Layer 7 of a small transformer language model trained on English Wikipedia (14 layers, counted from 0, width 96).
Take only the direct path to the model's output, skipping the later layers: a vector added to the residual stream pushes a token's score in proportion to its dot product with that token's output vector.

Output vectors of the tokens that the questions are about. A number n stands for (n - 500) times 0.0076.
" YouTube": 489,466,394,517,516,467,518,527,411,429,453,519,480,586,579,498,460,449,576,455,400,545,502,521,532,502,552,369,292,616,564,440,464,631,494,372,400,456,607,668,477,298,450,552,491,582,363,380,472,535,580,595,446,425,498,477,510,302,526,333,466,487,633,575,429,560,577,464,526,359,529,595,403,526,457,532,556,572,453,458,521,599,451,486,509,372,494,386,500,508,514,453,449,423,409,485
"len": 491,514,481,445,408,524,533,484,415,590,502,432,473,588,375,598,430,493,375,471,567,531,529,440,539,424,473,481,552,547,475,618,408,422,471,504,509,504,428,575,610,588,557,493,498,552,495,513,530,496,399,549,407,513,528,538,540,460,569,488,467,606,450,535,485,480,604,510,562,507,532,569,470,585,557,590,536,564,472,452,528,606,597,583,612,451,459,403,498,466,581,574,588,404,405,544
" Bitty": 532,360,452,482,522,420,685,648,353,495,433,555,568,583,451,472,473,383,661,528,383,563,488,667,524,588,475,464,478,467,503,440,359,769,468,566,625,489,633,651,609,301,495,561,496,655,440,478,451,580,434,577,611,536,439,493,529,404,503,452,398,531,605,489,446,573,666,503,631,491,555,539,584,708,524,612,568,565,514,473,653,535,508,497,604,418,642,439,626,432,587,643,489,374,358,563
"lain": 423,484,389,419,438,620,519,557,432,611,447,492,577,583,445,565,467,432,366,544,493,512,533,429,445,515,531,528,447,478,488,599,356,406,506,496,468,465,535,615,604,579,471,630,500,507,513,419,493,516,516,479,480,701,504,562,670,585,515,453,488,525,505,458,379,558,520,611,553,413,476,598,516,537,571,458,608,456,578,515,546,455,439,502,513,363,565,453,542,437,631,469,591,459,392,468
"ets": 371,455,600,426,500,558,546,571,461,510,504,464,421,546,644,498,465,436,564,342,551,424,587,536,464,489,515,474,406,441,537,362,395,566,429,627,554,479,326,439,534,457,388,570,499,478,421,496,509,575,480,513,476,376,425,553,525,430,414,500,552,517,517,435,507,424,507,454,561,588,500,559,479,553,552,522,552,641,517,489,546,521,582,447,508,522,697,397,599,585,634,430,484,550,451,510
"win": 531,446,439,476,516,647,565,521,435,481,471,609,612,577,472,609,408,525,492,519,514,515,473,492,518,569,486,430,551,415,496,522,350,407,563,523,513,474,647,441,526,525,576,604,500,566,453,514,546,407,326,535,504,549,461,583,433,439,520,496,559,539,586,578,528,471,494,523,576,534,512,514,522,640,550,592,665,558,554,427,574,568,446,452,453,477,515,547,373,524,492,506,424,423,489,472
"Narayan": 588,438,433,526,459,489,467,575,394,454,488,457,484,571,598,391,407,505,495,490,434,597,448,543,593,464,710,376,474,529,382,478,385,742,432,484,579,519,566,628,553,406,401,648,493,453,494,392,502,500,373,599,527,518,512,409,643,477,478,534,484,579,644,500,447,505,537,569,593,292,488,539,563,623,463,473,534,642,500,505,588,531,403,551,674,392,614,467,598,417,440,500,386,449,482,529
"ence": 443,497,487,505,638,504,446,512,505,378,482,413,409,543,431,485,502,382,390,597,464,481,451,473,513,454,484,464,573,539,470,339,423,442,468,502,561,466,536,431,547,483,522,596,498,477,478,461,511,555,554,553,477,376,515,669,470,466,398,382,404,483,547,445,473,412,477,415,558,423,489,500,581,523,493,420,592,766,455,606,503,642,538,392,626,493,587,476,534,535,610,541,439,396,339,605
" svāhā": 448,124,405,256,444,520,792,741,226,565,275,694,555,641,675,357,276,310,644,563,282,527,433,669,696,701,615,175,520,641,343,599,170,973,409,601,644,585,511,667,722,107,643,584,479,680,89,357,312,618,339,872,558,505,467,609,640,473,380,252,166,505,688,566,302,576,781,645,712,253,586,626,495,813,582,510,580,643,470,420,874,655,449,460,824,346,788,244,756,554,720,636,369,206,309,719
" Phyl": 577,264,449,535,591,402,578,600,413,581,485,492,584,624,519,464,440,500,440,539,420,638,424,566,638,586,426,488,421,563,388,502,486,535,446,519,597,585,539,552,479,471,571,479,491,503,421,458,429,539,313,449,474,539,554,464,516,478,382,412,414,471,720,471,407,557,559,606,523,400,442,591,399,603,671,429,530,456,496,452,517,539,677,550,473,519,478,453,481,539,502,507,442,485,383,473
"top": 533,624,395,574,430,539,519,461,425,529,466,611,482,517,545,581,512,440,620,437,554,509,490,572,577,464,529,398,426,472,460,402,393,446,427,504,523,418,509,463,558,483,520,537,498,487,397,411,502,587,444,493,509,563,442,414,513,515,463,502,433,443,502,409,435,471,626,604,544,380,553,522,524,601,629,519,567,516,549,490,557,368,571,529,491,456,602,481,524,541,492,537,582,532,417,486
" best": 471,532,416,585,542,457,633,532,480,564,442,560,531,558,618,652,486,446,558,493,352,459,579,463,436,548,454,461,483,500,584,484,504,441,516,541,493,526,530,532,567,433,567,451,498,480,494,553,438,425,445,557,474,483,467,445,530,426,500,465,415,454,533,512,496,502,594,462,511,397,417,559,563,435,430,506,532,551,474,477,533,395,500,454,429,515,579,464,425,500,633,586,480,498,494,576
"evolution": 504,417,384,464,572,560,533,477,449,583,496,551,491,557,656,451,571,514,660,608,617,465,520,569,493,479,588,473,652,533,424,430,470,543,439,507,579,611,486,543,570,452,523,482,495,601,376,490,495,667,475,530,469,441,474,485,612,530,396,350,461,574,566,561,421,438,485,591,588,379,565,572,566,538,491,546,611,517,424,292,555,606,548,399,604,528,485,465,558,523,414,486,445,426,362,708
"ease": 429,367,404,342,628,570,613,488,384,627,505,513,558,534,500,519,583,357,504,531,568,465,467,457,523,457,577,516,538,492,406,447,455,441,521,481,526,590,615,568,574,413,536,513,492,422,348,451,581,548,387,457,447,415,487,601,553,414,454,430,442,613,558,563,510,423,600,660,602,416,517,453,544,650,473,370,516,569,512,611,514,552,491,344,602,567,586,484,473,530,594,489,493,421,355,597
" name": 543,567,429,555,513,426,562,492,676,512,440,383,444,595,617,514,574,495,438,562,498,589,467,544,601,514,524,373,466,559,411,472,508,545,517,474,430,652,538,419,489,509,521,444,497,498,543,472,559,578,515,559,515,483,495,522,484,510,463,476,414,440,530,488,418,458,547,494,500,444,542,596,393,453,502,582,469,515,484,423,485,521,465,524,426,431,622,584,568,555,440,535,559,450,561,572
"ough": 418,286,522,401,588,571,479,560,347,584,479,529,530,464,600,531,481,474,387,527,512,460,583,469,442,504,509,449,580,492,450,446,417,411,630,514,522,603,649,588,525,497,606,523,496,536,497,543,500,630,344,510,439,542,477,620,407,416,415,408,441,577,525,514,475,472,587,627,564,464,449,487,507,616,535,485,496,465,502,375,492,564,492,525,523,537,576,455,522,541,477,506,401,465,356,546
"id": 508,562,427,366,491,488,467,482,502,514,514,473,444,504,593,488,418,525,477,596,525,500,649,594,518,451,436,479,510,649,594,469,440,440,522,545,383,547,444,540,530,502,475,529,500,437,382,517,679,604,551,537,434,495,620,560,433,566,429,567,587,529,463,489,492,466,475,523,534,521,453,523,452,475,518,458,565,544,458,590,471,481,515,459,500,531,460,458,491,430,430,489,521,559,331,561
"Personnel": 471,413,436,368,536,388,638,578,412,612,466,509,424,533,560,457,487,577,493,469,464,394,502,524,669,433,535,402,513,577,449,327,497,629,411,720,592,480,424,721,581,438,583,452,490,592,419,515,502,447,523,512,523,372,404,455,588,350,377,489,441,580,616,529,460,582,545,500,562,452,529,472,416,682,491,413,417,570,446,478,553,498,547,459,608,543,547,450,619,510,532,467,479,370,415,563

Each question shows what one neuron of this layer's MLP adds at an activation of 1. A number n stands for (n - 500) times 0.00095.

n710: 398,513,608,487,503,482,579,567,552,437,555,539,633,394,440,479,556,532,492,329,440,642,417,435,595,503,645,454,690,544,479,464,517,470,532,673,509,641,688,483,565,447,533,479,491,404,692,416,552,560,616,593,436,400,411,353,413,342,369,571,538,524,719,433,551,509,609,395,525,431,426,420,442,292,598,582,588,497,437,297,374,643,552,574,511,208,480,494,613,469,398,605,488,573,657,469
Which two tokens does it push up most, strongest first? " name", "Narayan"

n164: 402,309,433,395,520,469,413,520,568,597,497,557,335,682,385,418,429,446,586,518,445,624,340,540,310,440,667,661,557,604,547,525,658,431,612,563,552,392,435,449,379,541,658,453,489,558,596,576,516,339,438,472,520,481,392,610,544,500,480,497,516,497,388,518,506,598,401,537,459,497,578,554,568,472,559,541,432,579,238,461,583,404,603,563,467,511,635,459,482,592,556,407,680,376,428,381
Which of these tokens does it push down most? "Narayan"

n377: 563,506,497,462,409,506,529,539,280,423,692,452,572,658,526,430,451,678,459,410,525,550,579,505,506,484,492,620,444,351,659,347,469,642,393,545,473,622,463,524,279,581,559,432,492,614,472,409,497,458,634,492,498,573,528,611,449,694,443,440,431,568,443,586,533,547,595,521,554,638,457,477,584,456,574,345,245,425,547,389,667,603,469,602,530,529,353,508,424,617,481,490,455,550,530,471
Which three tokens does it push up most, strongest first? " Phyl", "Personnel", "ough"

n395: 688,484,554,444,451,302,548,612,558,503,370,453,503,497,477,567,676,376,528,586,432,554,482,489,588,418,559,576,509,538,429,630,584,574,538,589,301,503,447,566,316,521,582,509,715,396,539,509,272,638,485,454,617,353,500,657,547,526,429,446,480,544,441,370,515,373,497,517,292,365,691,448,297,449,468,372,443,661,503,419,447,536,531,439,370,494,426,609,407,317,443,450,344,446,403,469
Pushed up most: " name"

n262: 429,477,483,454,601,383,525,572,460,466,412,507,493,577,304,440,440,472,525,596,529,470,461,509,572,414,505,597,582,433,420,560,330,489,500,417,466,476,450,453,606,611,527,565,515,553,557,510,432,368,383,431,485,614,525,424,580,467,452,280,634,493,466,520,532,477,650,375,520,547,381,410,557,583,458,469,587,304,578,546,432,502,577,385,482,353,400,623,583,484,551,401,505,483,440,508
Pushed up most: "lain"

n136: 518,587,568,603,519,519,347,379,722,488,547,545,457,687,520,649,452,580,448,443,558,478,615,619,460,584,422,329,522,696,357,567,555,510,727,560,497,583,511,344,503,482,453,455,575,394,376,638,426,538,709,687,628,488,556,397,511,503,516,664,538,476,371,701,491,648,522,381,350,445,601,447,602,503,435,437,539,538,356,618,312,509,441,425,400,520,520,561,634,644,387,514,497,503,452,637
Which two tokens does it push up most, strongest first? " name", "id"

n206: 494,629,409,586,424,467,445,642,449,535,580,432,600,573,503,474,436,406,415,626,526,497,480,526,521,546,549,494,494,745,605,523,550,576,286,536,621,368,461,359,527,494,521,474,494,396,524,482,534,450,524,601,633,366,530,216,534,526,308,431,469,569,552,286,623,395,582,750,610,415,545,359,473,441,486,497,515,314,629,555,361,488,545,554,623,578,522,668,500,348,453,535,520,536,512,448
Which three tokens does it push up most, strongest first? "Narayan", "top", " Phyl"

n323: 329,525,515,543,454,476,383,464,515,520,716,446,518,374,337,474,529,582,423,429,296,488,610,468,369,577,477,478,569,569,553,483,680,596,423,394,682,558,442,551,467,705,283,665,378,522,387,476,557,422,464,503,518,556,629,263,484,299,460,396,542,491,503,611,509,464,488,609,674,400,403,334,530,364,466,434,491,600,570,461,404,366,548,419,532,419,478,546,406,489,611,495,421,438,610,408
Pushed up most: "Narayan"

n1: 601,497,304,414,621,571,407,462,497,710,644,608,541,470,578,571,544,604,577,591,487,503,447,324,667,522,633,491,709,419,550,406,417,532,478,588,543,486,531,372,412,422,814,543,481,509,468,532,722,631,587,563,683,563,490,384,628,475,507,494,415,668,657,453,551,455,411,560,290,668,454,464,522,475,542,531,278,512,431,515,594,311,374,351,532,530,560,331,561,592,595,477,673,462,553,497
Pushed up most: "Personnel"

n223: 359,823,375,692,375,573,639,586,691,546,345,479,503,578,584,487,503,494,500,527,480,533,416,488,580,510,603,425,283,445,454,526,639,522,446,436,436,482,360,494,544,622,586,558,380,417,553,556,342,509,686,628,450,534,453,429,604,500,367,449,506,461,313,612,556,571,493,267,361,592,449,594,404,480,707,538,469,447,520,598,616,394,513,705,491,488,559,455,629,639,520,479,383,148,306,544
Pushed up most: " name"

n315: 425,623,416,638,664,546,591,527,549,675,343,575,479,434,609,456,485,378,567,550,482,410,556,557,655,664,441,449,567,485,696,586,559,379,579,589,526,508,455,509,589,524,467,744,527,640,564,584,486,443,524,525,500,736,748,522,400,418,628,486,465,524,590,646,512,489,531,480,544,425,395,362,327,740,417,517,446,500,515,567,595,579,677,583,533,412,699,500,519,373,670,550,457,497,456,584
Which three tokens does it push up most, strongest first? " svāhā", " Bitty", " best"

n481: 290,589,450,650,569,449,459,429,416,668,460,419,606,536,508,443,431,486,514,348,512,494,584,550,562,469,592,572,515,603,744,503,374,385,691,617,491,411,307,317,518,385,450,626,384,629,497,415,632,536,660,673,529,450,500,563,521,426,366,351,590,497,536,411,632,439,430,409,497,453,304,548,651,438,500,423,337,588,453,412,549,506,530,611,420,458,447,520,385,541,541,449,601,453,601,530
Pushed up most: "ets"

n579: 559,676,416,482,338,517,442,404,474,689,389,619,385,444,444,508,522,416,610,461,603,475,373,568,668,560,560,436,503,544,519,464,434,509,451,319,423,429,525,473,549,670,622,673,347,665,387,632,619,373,415,375,522,548,526,644,576,495,605,444,508,511,516,528,604,471,320,428,465,604,442,423,452,506,468,546,371,423,559,411,521,582,483,317,670,487,497,566,487,542,707,417,451,443,517,503
Pushed up most: "win"

n432: 477,479,610,653,538,696,387,416,836,652,590,426,420,402,465,413,477,689,503,302,480,647,546,527,466,549,712,509,541,507,345,556,478,723,548,657,575,452,464,631,548,383,735,474,641,469,520,500,356,306,594,597,527,569,608,291,366,439,328,449,455,552,432,472,437,544,583,503,307,537,623,405,436,577,280,339,580,481,563,404,441,571,612,514,437,573,409,579,336,625,414,610,558,577,484,472
Pushed up most: "Personnel"

n237: 537,599,431,587,621,450,500,390,447,520,392,595,411,445,467,489,556,400,508,548,474,442,562,454,480,419,660,606,348,556,409,627,422,494,503,406,492,443,462,522,432,621,393,545,387,588,283,598,541,424,410,456,283,351,342,629,518,603,488,581,486,511,540,500,649,459,631,706,551,672,323,515,593,417,552,503,458,646,423,581,372,590,389,348,451,576,609,446,539,567,626,593,657,500,427,423
Pushed up most: "ease"

n373: 354,593,494,453,359,516,506,577,529,585,414,620,392,576,494,330,425,390,604,704,733,541,356,357,519,392,528,494,325,403,450,500,569,539,469,667,593,480,673,448,507,453,625,472,413,542,375,357,708,443,610,462,432,515,617,494,531,550,658,373,610,469,488,491,446,569,266,482,533,481,651,594,625,516,512,361,717,341,573,592,465,532,646,539,575,542,355,509,407,688,433,482,570,625,431,246
Which of these tokens does it push down most? " best"

n308: 418,459,424,481,531,349,514,448,345,623,538,628,476,497,633,471,485,506,381,421,779,482,578,593,472,347,545,494,386,411,608,473,543,422,476,488,515,481,489,421,317,420,381,634,383,574,662,303,509,571,675,582,470,448,447,648,460,577,425,549,453,476,497,656,555,651,557,523,641,439,559,540,546,479,483,488,281,386,394,511,559,564,682,488,530,463,644,560,439,321,449,626,785,524,339,597
Which of these tokens does it push down most? "win"

n296: 328,456,565,329,561,460,521,549,373,461,639,568,511,419,554,404,547,514,402,595,620,486,461,337,509,533,364,372,454,361,559,575,349,449,558,515,420,485,457,481,399,500,523,544,554,471,680,446,617,449,509,569,485,372,685,526,443,379,450,505,516,461,574,477,356,492,547,693,535,593,456,451,580,576,508,352,479,431,635,587,616,557,682,486,462,492,546,626,557,606,249,484,636,711,469,620
Which three tokens does it push up most, strongest first? "ough", "ease", "id"

n525: 469,608,335,699,569,435,468,552,529,390,485,476,422,544,581,540,470,413,435,615,531,409,467,544,388,497,566,595,529,563,653,431,531,488,500,378,533,428,585,277,537,594,677,465,427,498,310,441,550,408,388,484,649,534,492,493,416,347,447,512,641,411,459,369,423,583,307,510,489,541,394,550,693,518,357,543,557,500,585,524,423,474,521,529,526,510,573,523,514,471,582,552,445,466,500,578
Pushed up most: "ence"

n517: 548,353,569,743,457,357,517,283,509,518,460,470,512,395,497,491,303,506,346,606,533,461,476,468,606,416,357,398,397,506,382,462,447,543,381,482,596,425,500,543,463,594,488,468,364,609,316,545,612,371,567,524,516,647,427,576,650,526,416,481,641,671,439,654,482,480,416,497,311,578,509,436,485,506,529,454,403,607,378,402,605,636,436,515,416,321,324,412,486,334,554,492,592,690,479,395
Pushed up most: "len"

n468: 441,594,391,682,465,554,485,657,446,417,554,451,466,402,462,470,305,641,509,555,303,547,457,425,487,479,369,526,573,412,235,669,485,583,488,510,540,494,436,387,277,515,459,488,525,436,440,441,533,430,720,531,503,529,484,555,593,515,603,570,506,573,407,400,587,415,336,612,757,581,548,392,607,481,319,560,425,573,358,506,367,685,449,617,508,285,468,479,463,515,262,411,428,647,384,609
Pushed up most: "Narayan"

n484: 469,465,469,410,377,376,494,522,534,461,450,492,479,430,436,473,452,488,377,400,458,500,696,591,537,557,578,570,344,584,442,582,509,582,354,349,449,525,582,476,421,593,540,443,540,572,714,460,647,379,438,514,459,503,528,509,371,643,382,572,638,699,340,384,537,543,500,578,722,491,396,619,621,675,415,340,342,390,406,597,597,593,547,356,650,459,317,349,394,434,531,582,453,559,741,363
Which of these tokens does it push down most? "evolution"

n694: 454,427,505,506,442,568,444,641,445,519,482,483,481,264,515,228,381,435,525,407,457,603,431,415,484,550,608,485,555,437,529,455,442,711,586,434,621,551,423,526,376,379,535,627,410,445,633,538,389,411,454,405,407,510,566,329,448,505,492,502,474,513,422,582,516,523,441,500,397,403,572,618,554,594,513,573,655,606,535,399,470,495,421,396,588,360,416,702,426,353,554,505,497,511,511,394
Pushed up most: "Narayan"

n328: 640,658,618,629,548,525,422,417,382,331,540,563,417,547,573,572,527,397,546,607,478,494,530,567,433,508,543,404,301,511,527,443,451,322,449,483,422,391,522,529,661,376,631,527,372,428,394,635,553,521,550,565,434,539,545,389,428,575,443,567,418,535,438,525,558,482,417,458,372,420,701,492,325,497,532,545,480,539,645,441,523,422,545,537,433,281,422,345,445,280,623,503,468,589,549,429
Which two tokens does it push up most, strongest first? "top", " YouTube"

n168: 552,558,604,465,736,416,503,571,519,376,470,593,763,421,497,337,638,506,617,443,370,623,566,566,636,678,626,540,435,668,648,572,563,319,542,516,464,481,595,491,300,593,315,326,574,603,466,436,626,408,612,539,454,520,484,486,532,304,529,478,497,404,723,604,390,480,380,569,604,356,434,356,497,347,538,607,606,402,588,429,483,361,466,547,519,590,442,590,494,466,594,539,568,466,476,468
Pushed up most: " YouTube"

n667: 458,480,673,326,543,399,548,413,399,347,546,488,600,424,445,366,428,614,389,619,402,625,705,578,539,625,638,418,461,705,535,617,331,417,459,543,346,428,457,426,605,465,484,601,412,512,578,426,543,521,373,579,437,624,582,524,424,450,387,596,589,588,539,583,314,337,703,439,530,689,371,543,539,484,647,637,463,482,446,377,369,406,448,457,288,390,442,503,427,509,503,680,463,523,204,430
Pushed up most: "id"

n44: 503,503,581,410,477,565,442,458,651,536,511,428,433,524,535,614,505,312,427,446,494,316,569,400,582,448,374,513,557,486,497,533,534,590,356,549,519,608,349,422,754,459,562,421,508,495,477,380,495,492,588,487,567,468,662,550,566,432,480,467,273,629,482,408,578,348,598,555,549,662,440,586,711,520,487,514,532,463,417,484,446,528,633,247,651,508,553,536,452,639,450,523,369,494,481,356
Which of these tokens does it push down most? " YouTube"

n4: 426,601,448,453,676,461,454,438,723,538,522,432,384,611,426,478,333,606,572,413,532,665,563,387,578,425,651,351,595,446,372,621,497,673,591,275,598,491,652,478,421,582,539,667,458,461,520,413,457,436,392,553,457,345,595,627,596,547,457,404,469,484,317,500,461,385,406,713,437,487,450,302,516,722,417,488,470,227,478,666,455,432,621,319,471,512,442,592,309,430,481,545,376,425,554,490
Which three tokens does it push up most, strongest first? "ease", "Narayan", "win"

n6: 633,423,470,627,452,409,497,536,547,629,524,403,497,402,487,603,575,563,333,520,532,609,473,473,360,503,375,649,312,436,398,455,548,476,476,366,667,534,568,458,578,468,629,588,475,705,620,478,516,459,549,384,474,523,417,629,407,355,455,603,625,532,523,610,608,577,441,674,441,478,575,542,379,438,497,361,608,436,519,363,442,366,539,539,466,428,433,382,426,497,584,610,427,505,492,548
Pushed up most: " Phyl"